Layer 2 of a small transformer language model trained on English Wikipedia (10 layers, counted from 0, width 64).
A neuron's activation on a vector x is SiLU(gate . x) times (in . x), where the dot is the dot product.
The model reads these tokens: "aint" " was" " born" " and" " ra" "ised" " in" " the" " B" "ag" "n" "o" "let" " area" " of" " Paris" "," " France" "." " She" " started" " playing" " football" " in" " the" " near" "by" " town" " of" " Col" "omb"

The vector x that enters this layer's MLP at each token. A number n stands for n times 0.0041.
0 "aint": 77 -28 -2 38 -1 0 -268 48 -217 44 -49 -34 27 27 67 -5 -92 -108 65 47 89 -145 38 100 98 -26 -53 -25 39 -50 3 132 49 -233 11 -37 1 -51 -123 21 183 -100 91 -20 -28 -109 -34 -31 270 -90 32 -75 130 1 -19 2 -48 3 63 2 7 -43 37 150
1 " was": 56 7 93 -180 -15 21 -12 24 -158 -168 116 -30 -4 5 -122 117 152 -1 93 -53 -7 -3 -20 227 42 -57 -64 19 186 5 -63 -193 -10 124 -95 -201 -28 37 -117 18 68 -38 42 89 -28 -141 -57 -60 29 13 62 -19 -18 26 -53 -10 0 64 1 -162 -22 -89 37 26
2 " born": 24 25 62 -75 -1 72 -52 -24 -208 -21 -23 -27 -34 -20 173 31 -7 122 61 7 2 -45 -85 95 65 -181 -77 -260 59 124 -30 -18 10 -309 -213 91 -22 64 30 61 47 -40 11 48 -129 -30 66 178 41 26 106 -1 29 -39 36 -17 -7 103 204 -1 -26 205 -127 29
3 " and": -52 23 202 -138 -7 29 -215 -65 -28 -2 10 -49 35 -2 110 47 71 145 -47 -134 -51 97 -142 21 -139 90 -132 -6 195 -54 -32 -34 39 -160 63 -135 -43 52 -68 19 29 90 11 33 -65 -99 -13 -76 62 -11 89 -66 34 -30 -14 -3 53 11 81 94 -3 138 -109 37
4 " ra": -89 -23 -107 -125 -14 -91 -76 26 36 -2 -4 43 53 64 -31 -102 -71 103 251 -17 117 49 -71 62 31 -70 144 -24 -22 -21 32 -62 -7 7 -146 -213 -43 -10 -52 -13 -16 141 70 84 -50 117 -217 -196 5 39 84 -61 116 25 -33 -12 -25 224 79 94 -44 130 -64 -4
5 "ised": 30 16 -35 -1 -14 -19 -18 335 -47 3 -59 -58 23 65 107 17 82 72 62 114 40 31 94 57 85 53 -107 -81 186 104 -28 -115 6 -163 -28 -3 -51 73 -57 -25 -54 120 24 45 -89 -129 15 63 299 9 122 -126 113 105 37 10 -27 -4 155 68 -10 -15 11 21
6 " in": 105 13 120 -91 -24 79 -151 65 -129 5 -11 -15 85 -1 86 -7 -215 58 78 -110 -1 155 -21 -44 -27 26 42 69 94 3 -53 9 22 -122 5 7 -117 10 -44 108 6 -43 59 141 -1 53 21 118 190 -16 -84 67 30 -24 -226 0 -13 21 -35 -20 -146 160 58 38
7 " the": 26 8 246 11 13 56 52 -34 -61 37 -37 91 -21 -56 30 32 -6 281 -23 -95 19 -53 -1 41 -38 -99 -18 53 66 73 22 9 -43 -5 -157 -82 -45 23 38 133 33 34 23 65 5 -40 19 -22 359 8 -35 38 10 54 23 -12 0 -6 52 -7 0 33 -232 -30
8 " B": 209 1 54 -83 21 25 -15 95 -76 70 -118 105 -3 90 -158 8 6 -89 1 250 -20 63 -34 -8 -19 -153 60 63 -65 50 38 -173 40 -71 -40 -67 -43 -26 -178 -73 59 17 -3 -171 -77 10 -29 -117 -31 51 158 49 113 -93 120 38 9 49 6 27 -43 32 -51 35
9 "ag": -182 -8 -78 10 10 -83 74 37 -47 -20 -40 -111 -93 -110 15 -43 -133 17 -34 268 10 -16 27 34 115 -4 24 82 -43 36 63 -343 60 -23 12 -92 -86 -22 -261 -14 20 65 20 143 -46 32 98 10 -67 0 -114 -7 -81 -47 -75 0 -24 68 33 167 25 -38 -49 52
10 "n": 55 7 77 31 6 40 -165 2 -9 45 -3 -41 -14 15 25 -161 230 -54 131 73 21 -29 -61 134 67 -45 -22 21 -44 31 -47 174 88 11 138 -477 -100 -8 -58 -113 38 110 -55 -45 -137 151 95 27 87 -71 -66 -49 66 -40 107 -13 -1 -4 67 49 -116 -6 -107 -103
11 "o": 236 -4 4 -30 -6 -27 -216 -119 71 21 15 6 -72 8 81 -62 -122 238 58 -34 41 146 -172 -21 -44 -39 -59 123 56 183 65 126 -13 27 106 -80 52 -24 -148 -100 -13 -29 5 -38 -46 20 25 57 218 -62 116 -152 29 81 -7 -3 -62 101 -5 -77 -195 11 55 23
12 "let": 21 18 -70 42 -4 7 -234 415 55 -47 -3 -65 21 -32 81 -84 60 127 12 267 79 -63 -14 -52 -98 -77 61 -7 24 -35 8 -47 6 -71 -158 -213 14 64 -32 -9 98 -51 90 26 -15 97 -71 21 81 -69 178 21 33 82 34 -6 38 161 48 88 -15 -114 267 11
13 " area": 60 -4 49 -103 -3 64 -55 26 -64 71 12 -53 -57 50 42 91 -10 -82 84 89 -21 56 -54 8 94 -154 55 -329 76 20 -54 -186 -124 -187 9 -35 17 40 -50 83 37 183 152 23 73 -10 -99 -76 150 -76 44 -6 -112 -43 -118 35 -44 105 105 22 -80 93 31 -19
14 " of": 239 20 117 -30 -21 62 -104 10 39 0 -113 51 54 2 40 -234 71 42 -32 -53 -33 162 -1 93 -36 -51 24 10 120 -51 28 -142 31 -109 46 14 -77 55 29 39 -25 103 -21 26 -28 -122 -32 79 282 46 -35 48 66 14 -133 -36 8 53 49 -105 -18 89 -20 -7
15 " Paris": 292 -5 31 -31 -24 -154 -202 -161 69 33 -16 -53 8 32 57 15 -109 207 51 59 13 -40 70 134 -9 -115 -31 -16 65 197 -35 -5 17 -12 76 141 33 53 -104 71 121 -31 36 36 -70 60 24 95 209 -11 192 -111 -109 14 -73 12 -22 -109 11 44 -53 -8 95 -55
16 ",": 67 8 208 -8 -37 10 -22 57 -61 3 -3 -68 -82 12 55 -114 -65 152 47 38 73 21 96 178 118 63 -74 -7 202 24 -2 -150 -77 -207 11 -22 -52 -46 29 -21 -33 30 2 72 10 41 -40 -42 -23 71 76 36 18 -107 24 6 33 76 101 54 -7 126 -119 16
17 " France": 176 -9 -28 -90 -12 -161 -239 -149 13 -22 -1 -34 -11 103 -7 -18 -258 304 53 52 25 -64 2 18 -13 -108 -47 -109 135 158 -44 -26 -103 -85 83 -64 97 40 35 22 65 9 70 61 -11 -27 90 11 124 -29 149 64 22 -2 -23 15 -65 -42 79 -68 -104 23 17 5
18 ".": -273 -14 127 40 -36 -9 -7 38 -72 19 36 6 -57 -17 67 -48 -30 3 -66 54 59 42 75 158 -27 -87 -60 -7 -81 300 -80 -54 92 -341 18 92 20 -6 31 0 -17 53 83 56 -48 -118 -38 12 -39 -42 -27 -87 122 17 -6 13 23 7 169 -48 -35 -5 -96 -15
19 " She": -29 -6 -11 -172 16 -21 -202 -119 -61 -42 100 9 -3 34 12 -12 -94 185 -67 43 -10 9 -10 140 -86 -84 -39 -67 8 71 54 -171 -13 100 -78 44 -21 9 -20 -72 191 -58 53 150 -100 141 -31 -122 26 4 182 20 -29 -34 2 -38 50 -152 -169 185 -154 38 -121 -48
20 " started": 18 17 65 -26 -15 -35 -167 94 -239 22 33 -55 -1 48 38 -58 -128 -27 125 5 -53 63 43 183 63 54 -60 -198 155 83 0 -219 -109 -8 -46 -47 -61 102 -98 46 -20 -79 41 155 -56 -134 -49 170 76 47 15 -130 30 137 -62 -5 -13 49 93 -19 -61 -104 -19 -46
21 " playing": -86 14 -67 -81 3 86 56 76 -193 -55 -40 -71 46 159 86 8 -157 38 37 -119 53 87 -228 66 145 58 21 -234 112 -48 -37 -39 13 -119 -17 8 -1 11 -59 -42 -44 22 -4 69 2 -136 12 53 252 -3 133 -27 32 52 -12 -15 -32 -153 136 154 24 5 -195 78
22 " football": 70 -16 81 -26 10 -24 -34 -8 -246 46 -64 -21 -43 102 16 -2 -68 181 138 -63 -5 -77 -153 -90 -23 -72 42 -214 113 101 11 -41 -132 -118 -66 114 48 38 -154 -38 44 1 67 -52 57 -143 8 30 109 -25 66 -156 -191 -16 -58 -39 -43 -95 77 216 5 -98 -113 29
23 " in": 98 16 126 -81 -24 80 -111 64 -127 18 -29 -12 106 16 23 -47 -227 61 75 -91 -11 136 -14 -80 50 48 41 48 101 -16 -54 -22 3 -75 37 14 -99 15 -43 89 -15 -96 39 156 33 30 22 121 173 -13 -110 31 -8 -6 -249 -6 -10 44 -81 14 -141 119 76 37
24 " the": 14 10 256 9 14 64 75 -38 -70 49 -49 95 -4 -40 -33 -8 -13 288 -17 -91 1 -98 -4 12 23 -86 -24 19 82 48 28 -14 -57 45 -145 -100 -21 28 35 118 17 -4 8 71 32 -64 19 -27 337 17 -46 -3 -37 64 -20 -22 3 3 -10 15 9 5 -218 -28
25 " near": 204 32 116 33 -5 78 -282 65 119 -39 -39 -18 56 -64 -4 30 -142 -181 15 -29 -18 43 -76 -54 45 27 -49 -69 47 160 8 148 54 -279 -22 -50 30 60 39 78 17 -55 -28 79 78 -103 -3 31 155 27 -30 113 205 -132 -100 0 -23 154 152 25 -7 47 8 84
26 "by": 147 9 70 -74 8 -67 -354 -131 34 -43 -70 -141 6 -38 44 -39 -70 113 26 79 65 -176 -30 -55 -27 13 -34 62 105 98 -5 105 30 -220 -22 -15 -22 65 75 -148 11 -42 12 124 -24 44 -18 31 141 -35 54 -72 -116 -147 15 -48 -13 -1 56 143 48 -24 32 -82
27 " town": 85 -6 58 -118 9 16 -238 -43 -38 34 1 -20 -29 34 103 36 28 -28 24 106 54 -118 -60 31 107 -158 134 -353 15 35 -40 -161 -31 -297 -7 208 -28 23 -75 44 65 147 131 17 53 -61 47 41 73 -4 5 12 -193 -51 -89 -20 6 -59 194 -93 -40 -60 -108 -63
28 " of": 233 21 121 -23 -22 56 -85 -18 20 2 -120 45 63 16 42 -272 43 64 -11 -78 -50 139 10 56 39 -49 33 -28 135 -67 24 -140 28 -56 52 -17 -49 63 33 34 -31 63 -40 53 -13 -142 -30 72 246 51 -54 1 42 2 -156 -41 14 44 33 -76 -19 52 -12 -6
29 " Col": 128 -44 136 -50 2 -66 79 -65 63 -13 -108 -5 -41 -40 33 10 -98 -80 2 170 -15 51 -178 54 26 -40 4 120 -111 209 -61 86 60 6 -159 -134 27 21 -190 64 -19 -91 -84 19 77 -88 -51 -44 102 20 49 30 213 38 -69 1 1 67 34 -37 -25 18 81 36
30 "omb": -45 -2 -26 -5 9 -4 -88 -81 -157 72 7 -178 -15 -8 -25 -85 -97 106 97 -54 -89 -102 118 45 128 -55 53 -20 43 -44 -39 -398 149 59 -7 58 -26 32 -93 -105 124 201 -54 29 -72 10 36 -40 167 -22 -57 27 89 12 -6 5 -31 93 257 10 73 -81 85 -2

Each question shows the input weights of one neuron of the MLP. A number n stands for n times 0.0018.

n19 gate: -87 27 -72 14 25 -8 -6 55 -2 4 2 87 -29 72 -77 20 42 -41 40 -100 -95 -62 48 -147 -12 20 -85 -85 26 19 88 31 43 40 19 73 -2 -37 -60 49 -58 8 100 -29 -13 109 -32 55 -31 89 -97 54 32 65 17 -107 7 -105 -51 112 -35 56 -94 -23
n19 in: -26 -54 -6 -33 -16 -13 16 71 39 -7 119 -67 27 1 68 63 -54 61 103 9 25 -57 -139 44 -42 25 51 20 -93 40 -119 -73 -30 -55 -10 47 -12 -87 -68 -89 5 -20 2 -68 -3 -41 -63 49 6 120 53 101 43 30 32 28 40 -20 -134 45 -13 69 -16 -29
On which token does it fire most? 28 " of"

n146 gate: 78 -30 -29 51 -136 111 169 -89 184 -11 67 39 48 -169 86 39 335 -64 -50 -31 6 45 -72 50 44 118 -14 128 1 -215 11 18 80 -145 -26 37 0 26 138 6 -92 -192 -18 82 89 35 50 -77 -167 112 -28 -11 -23 23 -9 -93 52 18 -145 56 11 13 151 -11
n146 in: -21 63 41 17 12 -181 -120 -24 -63 52 32 -63 -59 127 -88 10 -63 6 -11 -56 -42 46 119 -137 -57 -64 3 -32 -144 17 64 161 -148 160 59 136 -110 -168 -98 -146 32 68 -52 7 13 -43 -103 10 64 -115 -52 95 35 19 38 98 42 -56 63 2 158 26 29 -70
On which two tokens does it fire most, strongest first? 2 " born", 5 "ised"

n153 gate: -8 32 90 116 -32 -10 51 -269 -65 44 -26 31 117 263 -44 -8 125 -64 -75 -11 22 -99 18 93 -77 125 -45 31 36 -146 185 -37 -135 180 -11 71 -9 -113 102 41 -121 -84 -69 -83 74 42 104 -92 -246 13 -38 104 -77 70 79 98 -38 -86 -89 -12 17 5 211 22
n153 in: 69 42 -127 -67 28 27 30 104 81 -25 88 6 14 -97 74 153 -85 75 -68 -39 93 152 134 -179 -4 14 62 -77 -86 46 -157 221 41 -11 -75 -6 -85 20 -87 -73 96 -9 -58 94 -5 -156 -91 81 28 -3 0 11 -34 -4 -21 -69 92 12 -29 17 60 -42 -150 -39
On which token does it fire most? 30 "omb"

n147 gate: 35 66 -25 -33 33 54 42 58 75 35 -45 -25 -7 21 -42 53 19 39 -38 -115 31 97 105 -7 -14 38 58 16 -10 -28 87 0 15 62 -44 4 12 -5 90 -96 -35 -44 -32 -39 11 58 -16 38 -82 143 -13 85 88 -16 6 -80 -91 -57 -26 44 -38 -59 130 -55
n147 in: 9 -12 22 7 14 0 -9 99 78 89 -21 -49 -29 -40 -33 -25 53 59 -51 -89 4 119 -40 47 -21 -7 48 28 9 20 -64 -67 -42 -32 -73 -21 -13 4 23 -19 -78 18 -1 -47 -69 52 30 -1 -20 83 18 68 70 -17 47 -68 -79 -65 -12 43 -105 -37 60 11
On which three tokens does it fire most, strongest first? 0 "aint", 27 " town", 22 " football"

n185 gate: -13 3 -20 -9 17 -22 4 9 12 22 5 -3 -68 31 15 37 -4 10 -11 -6 40 9 -5 6 -16 31 -17 3 -8 24 -2 -3 -19 2 19 10 -30 -6 -6 -8 -32 23 2 -12 5 8 4 16 -8 19 -67 12 26 17 26 36 18 1 -23 -28 0 22 4 -6
n185 in: 7 1 35 16 2 5 11 -7 -8 -10 -4 40 51 -10 17 14 -29 4 30 -6 -25 4 -9 -5 22 27 -13 9 -2 19 0 24 12 1 -11 -21 6 -53 8 -5 8 -22 -21 -20 -13 -27 -7 20 1 16 25 -18 10 -21 -13 4 -11 -17 1 2 -5 -3 -14 -49
On which token does it fire most? 12 "let"

n139 gate: 61 1 -45 13 70 -29 103 -45 134 96 6 -30 61 -139 -30 -14 -31 69 -37 9 27 -23 110 -14 34 92 -86 81 2 -17 111 4 -3 -37 67 -28 44 78 42 -21 -113 -83 -5 48 -14 42 8 31 -15 68 40 69 95 -63 -19 -65 54 -67 13 -31 25 35 -49 102
n139 in: 22 14 -30 -41 54 8 53 19 17 125 -17 -30 106 -89 12 -13 -76 75 -5 -27 -35 -80 71 37 -9 47 -38 42 3 13 32 -77 -33 12 26 -92 83 96 73 1 -70 18 -8 -15 -61 19 9 39 6 88 49 -37 37 -89 -51 -137 -18 22 12 50 -34 52 -73 124
On which token does it fire most? 27 " town"

n95 gate: -35 38 -39 34 22 42 67 22 14 -26 -27 19 -15 61 58 -59 -22 11 47 -21 -33 5 23 -23 10 80 -35 29 23 -10 -5 -1 -5 13 24 -24 -65 14 -38 13 47 -39 -13 -56 46 -29 -60 63 2 90 20 -21 -12 40 43 9 17 -2 -13 -86 8 -28 -79 17
n95 in: 10 5 9 -29 -54 -15 -13 -36 21 -107 -22 14 1 -38 22 28 -26 42 44 -32 14 59 -4 11 28 -57 1 24 -6 19 -93 8 -17 -6 -19 -13 -2 16 -68 7 -82 -12 51 44 -66 -27 26 29 -17 21 -5 37 8 -52 -30 -11 75 -13 -8 -27 14 -73 32 51
On which token does it fire most? 20 " started"

n74 gate: 41 96 -99 1 68 -12 32 -58 25 68 -78 -25 121 17 -110 110 77 -29 125 -33 46 -58 15 -23 -63 84 30 -16 -2 -123 -61 -62 65 95 -73 -29 9 -152 117 4 32 -25 -48 -130 79 -171 32 -56 -22 23 -131 16 21 -38 -174 32 -34 -121 -75 -17 -47 -59 133 102
n74 in: -53 11 -62 -33 26 -19 -29 96 24 -64 -62 29 60 11 -62 150 0 99 70 -55 28 -39 -71 -26 -113 14 32 88 47 -1 -156 -157 28 17 -53 -100 11 -83 14 -40 -10 -71 -26 -132 39 -8 78 -169 -38 8 18 33 51 -35 -37 32 64 -114 21 19 -82 -93 26 52
On which two tokens does it fire most, strongest first? 2 " born", 1 " was"

n58 gate: 94 10 -55 -92 85 29 104 34 104 53 120 -47 -3 28 12 150 -41 193 -139 -107 88 101 178 -206 -89 -39 -93 -132 -51 -57 -74 361 81 -149 98 142 -47 3 -89 -44 -60 -27 17 48 46 -21 -47 -54 79 68 76 102 -110 116 16 63 60 -12 -37 1 -39 34 -68 36
n58 in: -32 34 82 -141 15 13 56 139 -43 -16 37 11 -39 -27 -10 -39 -100 138 -19 -50 -77 -40 -54 -27 6 -150 41 -186 102 87 2 148 168 -282 145 28 63 173 -113 -65 -17 -6 108 39 -25 49 5 88 173 -79 139 -132 -134 -27 -40 84 -78 162 82 52 -64 55 -111 51
On which token does it fire most? 11 "o"

n142 gate: -44 10 -91 36 100 -9 -70 -42 124 -8 150 51 21 -19 -19 121 69 -206 70 -79 -31 -1 61 -15 56 -63 -40 -131 -223 -27 -25 17 -24 -132 -152 196 -161 -178 188 -26 129 64 22 -6 91 50 -104 -106 -30 29 -114 -47 12 145 101 16 49 -13 6 -91 150 63 188 -36
n142 in: -2 83 63 -49 56 23 -122 76 -61 -149 29 49 -97 -5 -18 -9 45 -142 61 -104 -116 15 -89 24 74 -13 55 -186 -54 25 -160 -141 -124 -137 -154 127 -120 -93 62 40 76 85 26 72 147 68 -103 -121 -36 -92 -48 -81 -123 46 83 36 -84 144 -46 44 37 24 34 -1
On which two tokens does it fire most, strongest first? 27 " town", 13 " area"

n88 gate: 112 104 39 89 -113 -14 122 21 98 -41 4 28 112 -18 -142 -13 68 -27 23 9 -26 21 71 -75 -3 53 14 -111 -41 -20 -3 -14 32 113 -98 79 21 -35 6 22 -25 30 -104 35 -52 62 -44 32 -65 -42 -1 -76 -60 -13 -82 -35 -164 -4 -112 -87 -30 48 -166 -14
n88 in: -37 42 86 -42 -52 26 57 -5 57 10 45 0 64 -91 61 19 -24 63 -17 12 94 110 11 37 12 -94 -51 41 -54 26 -39 -116 -56 1 9 24 54 98 -2 -38 -62 61 54 99 -62 -61 43 -69 -1 -20 85 -86 97 -130 100 -56 2 -19 -80 80 -174 36 52 -1
On which token does it fire most? 0 "aint"

n129 gate: 45 2 -1 -69 39 -78 -71 -68 -47 132 -26 4 13 22 31 10 51 -35 -60 1 46 -13 136 -16 48 -94 -27 -37 38 -45 80 -98 104 -2 54 99 39 -84 52 33 89 -49 -49 16 191 -17 30 -64 -24 -113 27 -49 24 2 50 -122 -34 35 83 -72 -15 129 73 -51
n129 in: 6 108 57 -5 -6 -24 -79 -10 18 41 76 -13 -143 68 0 -15 -48 32 45 17 38 62 -30 62 -40 4 67 -83 -13 -62 24 -44 48 -39 14 21 -65 60 5 19 -29 28 19 -7 77 -142 26 -104 35 -75 114 2 -60 39 53 -21 -23 143 44 -141 -24 46 45 -97
On which token does it fire most, and how strongly? 27 " town", at about 0.4

n84 gate: 11 30 5 27 -24 29 -2 -1 -9 1 25 12 -15 -10 -17 0 -21 13 4 5 16 -4 3 11 -9 12 0 -14 8 -12 -2 9 -30 -15 -8 7 -8 16 -4 -12 -12 -8 11 -15 8 -6 -17 -26 2 1 -22 -8 5 5 -12 36 30 36 -9 4 -4 -11 9 -11
n84 in: -19 39 15 -16 11 17 2 -26 0 -14 -3 6 -3 45 14 14 5 -21 9 10 -1 12 13 1 -22 -6 -18 -7 3 19 18 8 4 -10 4 -4 -25 22 3 -25 -14 11 13 15 6 -1 -28 -13 0 -19 10 -17 -3 -12 1 22 7 -3 4 6 -3 6 11 -21
On which token does it fire most? 13 " area"